Layer 3 of a small transformer language model trained on English Wikipedia (12 layers, counted from 0, width 128).
A neuron adds its activation times its output weights to the MLP's output. To switch it off is to set its activation to zero at one token and run the rest of the model.

Output weights of the MLP neurons that the questions are about. A number n stands for n times 0.0035.
n27: 27 -10 4 29 35 -7 -24 -4 44 -38 6 4 2 -2 3 -5 -9 5 13 11 -13 -25 19 -10 -2 17 6 16 -6 -20 5 15 -49 -4 -34 -13 -24 34 25 -4 10 15 29 -26 9 31 10 -3 37 5 2 9 34 -16 -21 5 -10 -58 -24 -4 13 -25 23 -17 -21 10 -20 23 -1 15 -18 -3 -3 -3 17 -10 0 15 4 10 9 2 -2 20 18 24 -11 -1 20 11 -12 -35 -5 8 9 -31 -3 -20 -15 6 -17 -15 -5 -5 -8 11 -15 2 -33 -10 21 5 -10 2 25 14 5 -29 39 10 1 15 -11 -26 -5 -11 -2 12
n51: 13 -3 -28 -34 25 -14 9 -17 25 -9 -12 -34 -1 -5 3 -30 -5 -3 -3 -10 -8 -19 -1 -1 -29 12 23 -17 10 -21 16 -8 0 4 3 5 11 20 18 -44 23 22 8 -2 34 -32 -33 -18 29 21 -10 -6 -10 29 -5 -22 -16 3 -22 -11 -37 -16 -9 -21 18 -9 -9 -13 -15 -24 5 11 -1 -8 4 14 -18 -12 -1 3 -1 13 9 10 -12 17 -14 -7 6 17 -19 -12 -38 -1 -31 -1 2 4 0 -14 -29 -9 -23 9 7 29 20 -6 44 -2 11 -5 6 29 -4 6 5 -15 16 -12 -39 -12 -5 2 10 15 6 11
n70: 31 -12 45 18 -13 1 7 3 -6 -3 -34 -34 21 14 18 -33 -8 -34 -11 8 44 -7 17 -43 2 -15 24 7 34 -3 -20 21 -5 1 5 23 -6 -9 44 1 -25 17 -5 -48 15 -4 5 -26 -13 41 -13 -6 9 7 -9 8 -5 0 25 0 -6 5 -50 23 27 -10 -25 -19 -3 -10 2 -2 1 16 4 -4 -2 11 5 -6 22 10 0 -6 13 -4 -25 18 -12 14 -13 26 -33 -4 22 -21 0 -4 68 7 17 5 -14 -25 -25 -33 -35 2 12 0 -3 1 -27 26 26 -2 14 -23 -2 0 -5 0 -21 -1 41 -18 -7 16
n99: 7 -30 -19 16 -14 -12 9 16 22 33 -11 1 -18 30 -4 -4 -22 -31 -45 -10 -5 -21 13 -34 -40 20 -48 -24 -8 -14 -1 -10 -19 -14 5 -6 -3 7 -23 -40 7 6 17 -30 4 1 -23 -29 -10 10 -2 -48 6 28 -1 24 5 1 -41 -1 -26 -9 27 -19 62 -1 -37 -5 -1 27 6 -24 41 -2 16 -7 10 4 -1 -15 -27 -9 -23 -16 7 33 -3 8 -16 14 11 36 28 16 -12 24 -2 -1 -2 -6 -14 -11 9 -15 17 -7 -41 35 18 -32 27 -14 22 -29 24 18 3 2 -14 16 12 -8 1 -34 -25 -16 -10 -22
n118: 51 2 4 -26 -20 -1 13 37 -9 31 15 -22 17 21 -17 11 -6 14 -23 -9 9 22 31 2 -9 -5 11 5 -14 -7 11 -38 -15 8 6 -28 10 -26 11 32 7 -26 51 -15 -21 -21 -23 -21 16 -9 -2 9 9 -5 -32 -7 22 1 7 5 0 34 4 -20 -25 4 10 1 30 -9 18 -24 -13 -2 1 6 -12 -9 15 -21 3 -30 25 5 42 -14 -33 -21 -2 17 -4 22 -16 -39 -11 8 -40 -29 -1 -19 -10 -46 1 -22 13 39 -1 4 27 2 -17 -42 19 3 10 -1 -23 -22 -13 -34 -15 4 34 -2 33 -12 -3 -24
n145: -19 -11 11 -29 -52 7 31 -18 16 7 -12 -14 -1 11 4 8 1 -19 21 6 -29 -21 -20 -11 -14 -5 -5 -17 -14 -38 -1 -10 1 2 -9 21 23 -28 8 -13 18 33 13 0 25 3 1 -14 -11 19 -13 29 -42 -30 -24 28 18 26 -7 15 1 -2 -30 6 -10 -10 14 -2 22 13 14 -4 -30 -6 21 -18 15 -2 -31 -4 -4 -35 -53 -2 26 -25 -11 -4 -7 -10 6 -3 17 13 -10 -11 10 -17 2 -9 14 -15 9 13 -24 17 24 -32 -42 -4 8 22 7 -17 16 2 3 32 11 -4 14 -24 -5 -6 -4 28 22 -1
n160: -18 -16 27 24 6 -11 7 -16 -11 7 5 30 38 -1 24 -13 35 -16 20 -2 13 -2 -11 -17 -11 27 -7 -4 14 4 32 -6 -9 -13 0 -16 -12 38 8 4 -9 30 -15 5 17 5 18 22 -1 37 -30 8 -18 12 -35 -2 -7 -10 13 16 -22 32 8 3 20 -6 -38 -27 -1 -7 5 21 -1 -14 15 19 16 16 -8 -7 -4 14 -11 -2 15 50 29 -21 -23 8 16 -7 5 16 -4 -18 8 -11 -4 -5 -19 -37 13 -2 -10 8 -33 40 -7 -14 26 -10 -1 -22 -2 9 -20 2 2 -16 8 4 -30 -34 23 -19 52 -47
n170: 11 5 -34 25 9 -14 18 25 -83 -16 -1 28 -16 -1 -10 -22 26 -5 8 -13 -6 10 -18 -8 20 -29 27 8 10 1 4 5 13 -13 24 -1 -31 4 -14 44 -19 11 6 3 -44 -23 -24 -3 -26 -9 -14 -20 11 3 14 -14 18 -21 3 12 -45 16 9 -17 -46 17 6 23 19 3 -7 -16 12 23 -31 5 7 -15 5 35 -19 30 -19 -35 4 -8 6 10 -11 -3 6 -4 10 19 -12 0 14 -1 0 20 18 19 -27 -28 7 13 15 1 -34 1 1 -19 -19 14 -8 9 33 -3 8 13 -2 14 -26 -10 -7 -37 -18 1
n197: -17 31 -4 -12 10 -21 18 -19 12 -58 -3 -10 -24 -16 16 8 -1 28 -36 -7 8 -6 17 5 -2 -10 2 15 37 -28 8 -40 38 -18 -5 -11 -10 -1 -1 -12 -11 -28 -39 21 -21 35 -18 11 -5 -1 -19 29 9 -4 -10 5 -19 21 -1 -10 13 5 -11 22 -17 23 -1 29 -32 -12 40 -16 -13 -16 -34 -1 -24 -32 -12 2 -5 28 -13 -27 -1 -27 -41 23 -27 -11 -20 -7 37 -31 32 9 -29 14 -19 -7 -6 -24 -20 39 12 37 5 4 1 1 7 7 10 63 -23 8 2 5 -38 -39 15 -19 -18 -23 -10 6 -5 42
n209: 11 -23 -5 4 11 -5 1 24 26 9 -2 17 11 8 3 11 2 -7 5 19 -29 -10 23 -39 27 -31 -8 5 14 -2 7 12 2 5 -4 30 13 -9 -9 -5 -1 4 10 18 -11 -17 7 40 -9 -26 10 17 -17 6 1 21 1 5 -26 -18 -18 10 3 -11 13 -11 -12 -18 -21 -16 13 0 3 -3 -3 -15 -25 -4 -30 -7 1 20 -25 -52 -42 -43 10 -12 20 -26 -3 44 9 9 -9 15 25 14 -8 8 19 -22 -21 -8 -4 22 -34 -22 -9 17 -11 -7 20 9 -33 -33 4 -9 26 27 -8 -32 5 1 25 11 5 -19
n266: -50 29 2 9 -2 -35 -34 -10 -5 -7 -19 -10 45 31 23 19 28 -1 0 14 15 11 10 12 -8 15 -41 0 -32 3 3 28 -17 -8 5 -4 4 0 4 46 -25 6 8 32 30 37 -16 -20 2 5 39 -7 -14 13 -28 -34 -21 -9 -5 -2 -21 -3 -17 -15 -4 -3 -32 -44 0 -2 -21 -3 -9 11 -33 0 -5 19 11 7 -20 -24 12 3 -1 0 -22 33 30 23 1 4 -9 1 -11 -33 3 -55 2 34 -35 11 3 -22 53 26 4 4 8 24 -5 -43 15 -14 -26 26 14 -19 7 -21 -34 -25 11 -39 -1 1 -7 33
n269: 10 -29 -4 -17 -18 -12 -2 19 -41 -2 -16 14 -1 13 6 14 13 12 12 -1 21 7 30 -22 14 29 0 -17 -13 7 -13 -22 -27 0 -5 -2 23 -16 4 -15 9 35 26 -20 8 -15 -20 -10 -24 -16 -2 -8 -12 33 27 -18 19 7 9 -2 -18 5 -22 12 44 -8 6 36 -36 44 -6 -14 -18 12 4 8 -34 15 -36 16 -15 2 -16 -20 -6 3 -20 -17 -29 33 39 27 -22 -6 3 13 -22 -35 -32 -1 4 16 -5 12 11 21 6 50 -17 -19 5 -3 10 -14 -10 50 -14 -23 -1 15 28 17 10 28 -20 -34 10 10
n271: -31 -15 9 9 16 33 27 -12 7 7 -26 15 6 -1 7 35 0 -16 -15 -2 -7 8 -19 -7 1 24 -1 53 -20 -1 -22 16 15 -6 13 -27 -38 17 -7 35 -5 -28 14 95 -34 10 -21 4 2 -2 -3 -21 -6 -10 -1 17 -25 -6 -26 16 14 2 -9 -7 -27 -21 -6 17 3 12 13 2 3 1 -22 -16 -17 5 -19 20 35 10 -25 7 -41 -37 4 -12 4 -34 20 49 -1 -4 -5 -6 11 -11 -3 42 9 8 23 2 -14 -9 12 20 8 24 -14 -1 -17 30 5 -4 4 -5 -16 19 13 10 10 32 -14 17 -4 16
n274: 49 -5 1 -24 21 6 -12 -2 10 -14 -52 -20 1 12 6 -10 36 16 -6 -34 30 -5 15 1 -15 -20 -28 22 23 3 -26 2 -1 19 -42 -22 27 -11 5 -26 5 22 2 -6 -26 -13 -20 -11 -27 -51 -12 4 -4 42 -6 -34 23 -12 17 5 12 -7 0 -13 -17 27 -1 -3 24 4 -3 24 -19 -2 -13 11 4 -10 -12 15 3 21 13 -3 5 32 -4 10 -16 -13 -11 27 13 22 14 1 4 -5 -7 -1 39 31 -37 2 3 -8 15 -2 11 -40 -20 -5 -7 32 -1 5 -28 -26 15 24 -19 -6 -31 12 -15 4 6 27
n297: 4 30 -33 -25 4 28 -15 -19 -2 -6 10 -16 -12 -38 -4 -11 -1 40 -2 6 -25 2 29 -16 31 4 6 23 9 -13 -11 2 1 15 -22 -5 17 16 6 37 20 -14 22 -22 6 -9 -10 -2 -36 28 12 10 2 28 -2 -7 1 -36 -2 6 -14 -15 -9 -3 37 -5 -31 9 7 -35 19 -12 -13 20 18 -37 16 4 28 14 -16 -6 26 12 16 -25 -19 -11 17 -13 14 -45 -14 7 14 -13 36 26 16 21 56 5 3 37 -8 -4 19 10 -13 1 -14 5 39 11 28 5 26 40 -14 4 8 -11 -12 20 0 -5 -10 13
n298: -17 12 2 12 26 -1 -12 -7 10 13 13 -13 -3 -21 6 -27 1 2 19 7 -21 -30 -10 -34 40 8 -9 -7 1 -14 -4 29 -6 -6 -17 14 21 12 -8 -11 -9 4 -13 -35 -14 29 -44 -47 19 4 -21 19 45 -4 9 19 30 14 45 -1 18 -15 -28 -15 7 -18 -43 -8 5 -21 24 -6 47 -5 -12 3 19 32 15 -10 -15 -11 30 -2 8 7 -25 -18 15 43 5 3 -2 14 2 -3 -21 9 -9 -22 -25 4 -2 -17 -7 13 13 -3 -7 10 -18 -15 19 0 0 1 -10 4 -12 -14 32 13 -50 -29 -4 1 -1 -7

Each question names a token from some text and the token that comes next. It shows the activations a of the neurons there, in the order above. A number n stands for n times 0.14.

Then comes g, the gradient of the next token's log-probability with respect to the MLP's output, scaled to length 1. A neuron's effect is roughly proportional to its activation times (output weights . g). A number n stands for n times 0.0037.

"io ", then "Po"
a: -4 -2 1 0 2 0 0 3 17 2 0 -1 -2 0 -1 0
g: 7 33 18 -23 -21 -2 -15 4 -10 27 22 4 12 -1 55 -27 -44 29 -5 17 -7 26 12 -38 22 -9 -54 -2 23 -33 -12 18 0 13 -24 9 3 -33 31 22 14 23 11 9 -21 47 -46 22 -26 -67 -22 -24 15 9 24 -8 5 4 16 3 0 30 -15 -20 1 18 -21 30 -11 -29 39 -4 -52 -13 5 -2 -24 16 -16 -24 10 -38 23 40 2 31 -8 -1 7 1 -25 -7 18 -17 17 -3 25 -1 -27 -52 1 -7 -47 21 -10 -35 -8 -23 7 15 -12 12 -20 13 48 -32 -13 -32 -20 13 45 -41 23 -22 8 -3 -29 1
Which neuron, switched off, lowers the next token's probability most? n197

"able ", then "in "
a: 0 0 -6 1 -1 2 0 0 1 2 -5 0 -1 -1 9 -1
g: 30 45 -70 -40 -53 -15 -33 -8 30 35 10 30 -24 -53 -3 4 23 24 -25 -8 41 22 -13 6 -13 -19 16 -42 -3 -27 -3 -11 -13 -11 -47 -2 -8 6 9 -11 -43 29 8 -10 13 -14 -29 -11 -19 -25 31 -34 35 -28 46 8 23 -24 26 15 24 5 6 -9 -15 -12 -5 -8 27 -32 31 -26 7 7 -2 -26 0 -1 21 -5 1 25 -7 -26 8 20 38 -15 -6 -8 -53 -4 8 10 -1 11 -17 7 -47 14 -37 5 11 -2 -41 16 -2 30 1 -35 33 -5 27 -8 -17 13 -18 19 4 -4 28 -8 12 46 -37 14 15 -12
Which neuron, switched off, lowers the next token's probability most? n70

"en", then "n "
a: 1 -4 -4 2 -1 0 -3 11 2 13 -1 0 0 0 1 -2
g: 18 0 22 70 24 30 -10 15 0 -9 -28 12 0 22 -1 -22 -5 10 10 -1 8 -21 4 -27 27 22 6 -27 24 27 -15 30 -19 21 0 26 -1 -9 -14 22 -7 34 12 -4 3 -37 -53 -26 69 4 -31 16 -21 1 17 4 -25 -35 -6 -18 37 7 -15 -7 20 25 25 -12 -20 -15 43 5 12 -1 -20 -35 30 -23 5 14 -27 -2 14 -7 -6 -10 -22 56 0 34 -5 31 15 23 -3 -1 30 -7 -40 33 12 -7 -15 -35 -7 51 54 15 23 4 -8 26 -13 10 39 13 29 -13 27 -36 -23 -54 32 21 -17 -25 10 0
Which neuron, switched off, lowers the next token's probability most? n170

"or", then "ou "
a: -2 -4 -17 7 0 -23 -1 -6 -7 1 0 -2 0 -2 1 -6
g: 37 1 30 -23 -47 -10 15 70 -24 35 -19 10 7 -26 -1 -9 8 27 -18 -20 -19 40 0 0 5 19 29 -7 -3 -54 9 -28 6 59 28 50 -14 28 -39 -23 -25 -29 2 5 -6 9 13 7 9 19 22 6 10 -9 -3 -74 21 7 21 -7 43 -16 20 -7 25 7 9 13 -10 5 -35 48 -1 10 -35 9 -13 12 -1 24 22 14 2 -11 9 22 20 -24 30 -1 12 12 8 -62 33 -29 -11 -35 -14 -11 23 -9 -19 -31 -6 -6 36 -10 12 -32 -42 31 5 -27 -11 36 4 -7 19 13 -13 -11 -19 4 -1 18 -17 -18
Which neuron, switched off, lowers the next token's probability most? n145

"um", then "ents "
a: -9 -34 0 0 4 4 0 22 -1 1 3 3 4 -1 -1 0
g: 20 40 76 16 -23 37 -10 -6 -1 11 10 -19 -7 49 9 20 -21 53 -20 28 57 36 34 -18 54 3 25 -14 42 -30 20 6 -39 9 19 -1 -10 6 18 -1 -33 -27 -5 -16 -3 24 12 -8 34 24 8 -23 -29 3 34 -38 10 -9 -25 -2 3 -35 16 -7 7 -8 30 -19 31 -7 -41 -13 61 -20 14 32 4 -38 -36 -15 23 -13 12 -15 -12 -29 13 -15 20 -24 19 -5 -10 -1 -16 -24 3 5 -17 5 28 -17 10 -34 -11 -43 -8 -9 -27 7 -11 -20 -20 2 19 -11 -12 22 -36 -5 -22 -8 -27 24 -24 1 1 11
Which neuron, switched off, lowers the next token's probability most? n51

"inal ", then "album "
a: 0 -13 0 6 1 0 0 5 0 -11 2 -1 -2 -1 0 -2
g: -15 40 42 5 -47 12 40 22 -5 27 6 7 -24 -14 -1 -54 -2 27 -3 -61 -29 -59 5 3 -27 -28 9 27 15 44 -48 -13 -32 -18 -3 28 -7 3 7 19 -27 25 -10 5 -33 -15 -23 -9 13 -12 -16 -2 7 20 -18 -38 -9 -12 -2 11 -5 20 7 -38 13 6 38 5 26 26 -14 -28 -32 -11 -13 -3 11 -29 -38 20 7 -17 -11 -11 4 -22 -6 -13 21 -18 -30 -2 -44 35 -22 11 -21 -10 26 -43 -22 -28 -3 -2 -8 -3 -6 16 -23 8 -15 -6 31 -19 50 16 0 29 -22 -46 22 -30 -11 44 -11 -12 13 -45
Which two neurons, each switched off alone, lower its probability most, in order? n209, n170

"D", then "isc"
a: 0 -1 -2 1 0 -1 0 2 12 -2 -1 0 31 -3 0 -8
g: -36 -51 19 1 -3 -35 -3 12 -9 11 -20 -5 12 -79 16 -13 21 9 -5 5 12 -10 23 -24 -37 23 21 23 26 2 26 38 -19 13 11 32 47 13 3 -41 27 5 20 -19 -20 38 -49 -45 7 9 -15 10 -19 -8 30 32 -10 -12 4 27 -12 -22 24 7 2 18 -23 -4 9 -6 9 -35 -9 12 -29 -14 22 -21 40 19 8 3 -14 -26 -16 -4 44 35 -10 20 1 33 -11 -24 32 14 20 -28 7 15 -27 8 -18 -27 17 15 44 10 -1 8 -23 -9 -47 -3 22 -16 28 7 -9 -2 17 -39 11 34 -15 -31 -68 11
Which neuron, switched off, lowers the next token's probability most? n271

"ack", then "ley"
a: 16 -4 -1 1 0 4 2 0 0 1 0 -5 1 -36 3 1
g: -7 9 35 -36 -29 19 2 1 21 48 40 40 18 24 -35 5 -13 22 -13 -17 -8 -22 -25 -10 -11 -30 -20 13 6 -16 39 0 -3 11 30 37 -26 8 10 18 -8 34 23 -9 1 24 -4 -1 -4 43 14 -24 -12 0 -1 -35 34 38 -29 -12 -15 -5 -34 20 -30 -17 32 5 -6 41 5 -8 32 7 -7 4 -10 -13 -16 10 22 -20 0 2 9 41 21 -19 15 -46 6 -28 17 6 -6 -11 28 23 14 -55 -41 7 54 42 42 -23 -15 -10 4 -18 1 -11 -24 4 -12 57 37 21 -14 -4 45 -12 -42 -14 -37 4 -21 36
Which neuron, switched off, lowers the next token's probability most? n274

"an ", then "and "
a: -2 2 -5 -7 0 -1 0 2 -2 0 1 2 -4 5 0 2
g: -2 -20 -6 20 -21 45 13 5 34 -5 36 18 -8 25 -33 19 -32 -22 -14 -4 51 37 5 -25 -13 19 24 26 22 30 -21 -13 -25 16 -20 -6 8 -9 -28 -47 3 8 32 6 15 10 -15 8 17 7 28 -87 8 -4 12 17 10 -2 -7 -24 -21 -39 -4 -30 -8 12 -60 -37 10 46 -35 -5 13 5 -25 -24 -27 31 46 7 -20 12 -20 -6 -8 -23 20 16 9 13 19 -23 4 -3 2 8 27 -30 -13 10 4 -19 10 35 -22 13 20 47 8 17 -34 -9 11 3 -38 15 -36 28 12 -30 0 -22 2 25 -14 1 -23 -53
Which neuron, switched off, raises the next token's probability most? n99

"by ", then "br"
a: -1 0 -1 5 0 -1 1 -2 3 1 -1 -1 -4 -2 -1 0
g: 31 -9 13 -3 -23 -27 -41 15 47 55 -22 -2 14 15 31 40 7 -56 14 -1 -16 -12 -28 -7 -3 -15 13 36 -23 17 -38 -2 -18 1 16 -2 20 19 7 37 -81 -14 40 -7 21 -23 15 -22 -64 -19 9 21 -14 2 10 -41 10 41 13 46 47 -42 1 -2 32 -5 -12 -17 30 18 -12 7 6 12 10 18 31 3 -22 6 -5 -23 29 15 18 4 -33 -12 -34 16 1 -5 5 -29 -9 -5 27 25 -23 48 6 -19 0 39 -2 12 20 7 -10 1 23 22 -15 -14 7 -8 -19 25 22 -15 8 -40 3 -6 17 -1 -11 -24
Which neuron, switched off, raises the next token's probability most? n197

"G", then "ood"
a: -12 0 -6 2 0 -2 0 -9 13 -2 -4 -1 -2 -1 0 -80
g: -16 19 -28 -34 -11 -23 -5 31 10 28 6 25 -38 16 -21 21 33 40 -42 23 9 -5 -17 -8 7 21 -37 44 -17 -11 -13 5 46 -8 -5 -25 17 -22 -2 -32 -28 -18 8 11 -12 30 -24 -4 20 -8 -18 -28 17 -16 -13 -21 32 -4 4 5 3 37 -13 -2 -11 -65 0 -22 -10 -8 25 2 -20 13 27 37 -24 -14 24 -27 24 -4 -23 -31 -56 -32 -11 26 -27 14 -6 -36 17 -13 -44 -9 3 -8 -14 -25 -4 -8 -19 8 -31 17 17 -19 21 -12 -4 16 -20 -6 28 16 29 -4 -12 -29 -50 13 49 7 -20 24 78 -17
Which neuron, switched off, lowers the next token's probability most? n298

"oh", then "er"
a: 0 0 0 5 2 6 0 0 -1 2 0 -1 -2 0 -7 -4
g: 5 29 -6 10 -11 1 15 -57 28 -3 13 -35 -77 -30 17 22 16 -32 10 8 -14 -42 18 32 -37 2 7 9 27 10 3 -26 1 3 -48 -19 4 -4 -22 -14 -2 -20 -10 -29 8 26 28 4 -10 -11 37 -10 -31 2 18 18 -26 5 -11 8 9 -15 13 3 36 19 -20 -10 -16 17 33 -14 3 30 43 -25 58 35 -6 -32 -18 11 16 -12 27 25 41 28 36 18 -4 36 27 -24 -37 39 -7 -22 17 -4 24 3 -12 -18 -17 -14 45 -19 -4 -14 -27 -1 -13 -11 29 25 -8 -12 31 13 26 37 -36 -2 -49 -10 -8 -24
Which neuron, switched off, raises the next token's probability most? n297

"t", then "a"
a: -35 -2 0 1 1 -8 -2 1 -1 -3 0 7 1 3 -3 -4
g: -14 -4 16 -20 3 -10 23 1 20 10 26 -1 -6 -2 15 1 1 -10 16 -32 8 19 -37 28 4 4 13 -31 2 17 -11 -6 -39 56 26 -49 25 -76 25 13 -5 37 -1 12 3 40 -6 27 28 19 -17 16 -11 -17 20 37 44 36 -7 -39 14 6 -33 11 13 -2 40 -19 4 9 -2 -27 -16 -41 32 10 -16 -6 -18 12 -18 11 -6 -7 -7 -17 -25 5 -42 11 20 2 -5 -11 5 9 -54 3 -14 -8 -13 22 34 6 -24 -30 12 26 -5 22 2 33 14 25 8 26 -6 20 -71 -10 -30 36 11 76 7 18 -18 -1
Which two neurons, each switched off alone, lower its probability most, in order? n27, n269

"| ", then "\""
a: 0 0 -1 2 0 0 3 5 6 0 0 -1 -5 1 1 -1
g: 3 6 48 -5 -11 -26 0 23 -41 1 18 -21 24 -19 -20 -39 8 28 18 -16 -22 1 -12 -10 -18 -40 -20 -36 -12 6 30 -28 6 -5 54 11 -7 0 -5 -3 -37 -23 -52 -6 -28 -43 7 -10 -11 46 6 -22 -15 -15 8 3 -4 2 29 10 -6 32 -8 1 40 -13 -22 -30 25 -9 -4 -22 15 -47 13 11 -7 43 -2 -22 -14 -7 -13 -20 7 -4 8 14 30 -52 25 5 9 -22 7 -11 15 6 22 -43 49 8 8 -28 -3 56 1 19 -41 26 72 -38 9 -18 -36 -27 -25 15 -16 -18 3 15 -17 5 22 16 -1 -37
Which two neurons, each switched off alone, lower its probability most, in order? n271, n160

"time ", then "of "
a: 1 -9 0 -3 -1 6 14 1 0 0 -2 0 -1 -1 5 3
g: -30 -1 24 27 28 -11 -36 -47 -1 13 -9 4 11 -19 35 -15 -21 29 6 -15 -13 27 -49 -3 -4 11 30 28 25 -2 49 27 9 34 -20 18 0 -14 -21 -19 15 -26 0 -18 -3 23 -16 10 -18 11 -13 19 5 37 -20 -27 47 20 8 -30 -17 21 -19 -7 -8 -7 32 -14 51 19 -1 38 3 5 51 -21 4 14 -21 12 17 -13 -36 24 -7 -16 -2 -34 43 16 34 26 32 -11 -16 -64 -46 22 -53 -33 -23 10 44 -10 2 2 8 7 -2 -39 35 33 16 -29 -19 -3 14 5 -4 23 -38 -14 -5 4 15 0 -1 -12
Which two neurons, each switched off alone, lower its probability most, in order? n160, n145

"Reg", then "ion "
a: 2 -3 0 -1 -2 -15 -22 -5 3 -1 -3 3 -3 2 -1 3
g: -34 36 -16 -4 26 -5 -7 9 -1 -8 -15 -16 -15 15 -19 9 -4 43 -2 -7 -24 -33 -8 -10 13 -17 -27 -28 17 8 -14 21 -18 16 -27 -9 33 1 -8 -43 -5 13 4 -23 23 42 0 14 -32 4 3 -5 -12 -13 -13 -20 -4 74 -9 23 8 53 39 -36 6 -33 0 15 7 18 6 23 -28 -36 16 45 24 13 19 -2 -13 37 -19 -58 -1 16 -37 10 60 23 26 11 -23 17 -29 1 -30 -5 7 57 -10 -7 -9 3 -36 -21 -27 30 -20 -18 -53 -4 11 -49 -6 -17 10 -3 -5 -22 -18 4 -28 -5 19 18 20 -39
Which neuron, switched off, raises the next token's probability most? n160

"an ", then "K"
a: -1 0 -14 1 -1 -1 1 1 3 2 1 -2 -5 8 -1 0
g: 29 -19 10 13 -31 -10 -13 7 -4 -43 -25 -19 2 19 4 34 -6 11 -16 0 -7 -28 41 8 11 26 -3 -11 -8 18 45 -27 -9 26 16 56 -22 -3 -23 1 2 4 16 7 -7 50 -46 -14 45 49 19 23 -1 -20 -6 16 2 11 24 33 2 14 -22 -8 51 -1 -7 -11 6 10 3 -3 -17 19 34 1 -20 -8 34 -47 21 7 3 21 40 15 43 -5 -33 12 -20 -12 -13 -14 0 -19 -19 -34 41 6 30 39 4 -2 7 -14 21 19 -10 -23 -23 -12 40 18 24 -20 13 -2 22 21 -2 -83 27 18 3 28 -59 7
Which neuron, switched off, raises the next token's probability most? n70

"og", then "e"
a: 3 -1 3 -16 1 -2 -4 7 -4 3 1 -4 -2 0 -5 0
g: -60 9 -19 4 19 21 -28 33 -9 -31 35 2 -15 11 3 5 -3 18 1 18 -12 -47 13 -31 -11 15 8 3 -7 -35 1 12 26 -7 -38 60 16 -23 -20 -8 22 -9 8 11 4 11 -22 -9 -1 -39 -14 31 -26 14 -3 -18 -29 -20 22 -7 6 -25 2 16 -26 -33 32 2 15 5 19 3 11 -19 51 -25 -5 9 -35 -2 -30 -18 -18 37 62 -11 7 -21 -47 -33 0 42 -35 -12 -18 -26 -28 -18 23 -23 48 -17 11 -22 -12 39 21 -51 4 21 -14 -7 21 -7 10 5 -16 28 5 43 37 -4 -14 -23 10 -13 25 45
Which neuron, switched off, lowers the next token's probability most? n99

"ion", then ") "
a: 1 -2 -1 -3 0 2 2 5 -1 1 -3 0 0 13 -1 0
g: -1 -6 17 15 38 57 22 -30 -5 -10 -8 -28 -6 27 -27 -25 -5 48 -5 10 -40 -48 -7 11 -32 -28 39 21 28 8 24 14 50 14 34 -62 1 -40 11 -15 25 -20 19 10 -26 -30 -16 -6 20 -9 -7 -55 13 28 -13 -12 -6 9 -16 -52 5 -11 16 10 -16 7 -29 13 33 -27 -13 34 -45 -7 15 1 27 8 -22 -10 35 22 9 -9 -3 8 -7 39 -21 -43 10 -1 -27 4 6 7 5 -8 -30 -12 -14 -7 -8 -10 7 40 7 3 -2 -23 8 38 36 -32 -10 -20 -7 1 43 -4 20 -14 -25 -22 60 7 17 -9
Which neuron, switched off, lowers the next token's probability most? n274

"im", then "a "
a: 12 -2 0 0 4 3 0 -1 1 -1 -14 1 3 0 -4 -4
g: 8 32 9 1 -18 -27 28 50 13 17 -52 20 11 20 43 26 -68 -11 -3 -2 15 -4 -3 14 14 4 -54 30 -43 -5 -11 9 58 8 36 38 -25 -5 17 29 -14 -6 -7 12 -17 -6 0 0 -38 -9 -10 11 -29 -24 10 13 9 -51 3 9 -40 10 1 -8 1 0 -13 -9 -26 9 42 -13 -14 -20 36 18 -18 38 -2 -39 -11 31 25 -5 28 -11 -8 -16 -17 -7 2 6 -34 -22 -11 -44 -16 27 1 -45 -11 2 -41 -6 3 -53 -2 -6 -6 16 2 24 9 -2 1 -40 4 33 -46 17 -28 -21 24 34 5 -12 11 -10
Which neuron, switched off, raises the next token's probability most? n27

"ace ", then "open"
a: -3 -3 0 1 3 0 -1 0 1 4 1 -1 -6 -1 31 -1
g: -17 7 16 -22 26 8 -7 10 -7 56 22 -28 34 8 1 -60 45 -2 11 1 -56 -11 14 18 -17 25 38 41 4 -5 23 -8 22 -26 1 -13 -15 27 -10 -9 -1 -7 -5 -20 14 -22 15 7 -42 4 -20 24 -7 18 -9 -9 -6 -7 3 -15 26 -11 14 -44 -6 22 -12 -25 -1 -9 14 -14 -33 8 -15 18 16 -15 -2 -10 -5 -26 -62 28 -28 1 11 -18 -40 -58 55 -36 31 51 26 4 -28 -1 8 39 28 36 -32 13 30 13 2 1 29 -15 35 -8 0 -2 16 12 -19 -3 -58 -2 0 38 20 19 0 30 -3 16
Which neuron, switched off, lowers the next token's probability most? n297

"played ", then "for "
a: 9 -2 -1 -1 -4 1 -12 1 -4 0 1 -1 -1 -6 0 1
g: -6 -34 -16 -1 0 -7 45 34 -17 -7 1 19 10 4 -12 -6 -30 32 -1 18 42 9 20 -10 -18 -31 16 37 -20 19 -1 -3 -27 -7 -11 1 66 -12 30 -1 27 -4 -35 -15 -5 16 -17 13 25 39 -3 -12 31 32 -4 33 -26 -8 -26 -4 2 30 33 28 -6 -16 -27 9 -51 7 -28 6 3 -33 -12 4 -46 15 23 25 45 28 -4 38 7 -3 -75 -34 -16 16 10 -5 18 0 19 27 36 4 0 -21 -11 20 19 6 -19 14 16 -13 44 -37 -26 5 25 -34 23 -24 34 -50 -14 -13 -6 -20 -20 -40 -2 28 -1 -11
Which neuron, switched off, lowers the next token's probability most? n27

"Mat", then "on"
a: -3 9 7 1 1 -1 0 -2 2 -3 3 0 -3 0 -16 0
g: -23 -57 -2 -8 39 -15 7 -23 -9 -14 7 -1 -11 -37 -5 -17 51 -14 -7 9 28 -10 -37 22 5 15 13 -42 12 -44 -18 -41 12 14 27 -22 14 -23 18 -36 19 -4 17 16 8 -8 4 28 0 -32 -13 -11 22 -35 -18 5 -22 -24 6 -12 41 -19 15 29 24 55 -21 -17 -1 11 11 31 -25 -13 -49 -21 -18 -18 -41 59 -8 -27 0 28 0 -3 13 -19 -11 -44 21 -4 -35 -51 -14 5 -3 -19 -30 27 -11 -13 30 35 40 25 14 8 -24 -35 9 19 -10 -17 -20 -6 -6 -1 -23 42 -5 32 -10 5 19 31 -27 -16
Which neuron, switched off, lowers the next token's probability most? n297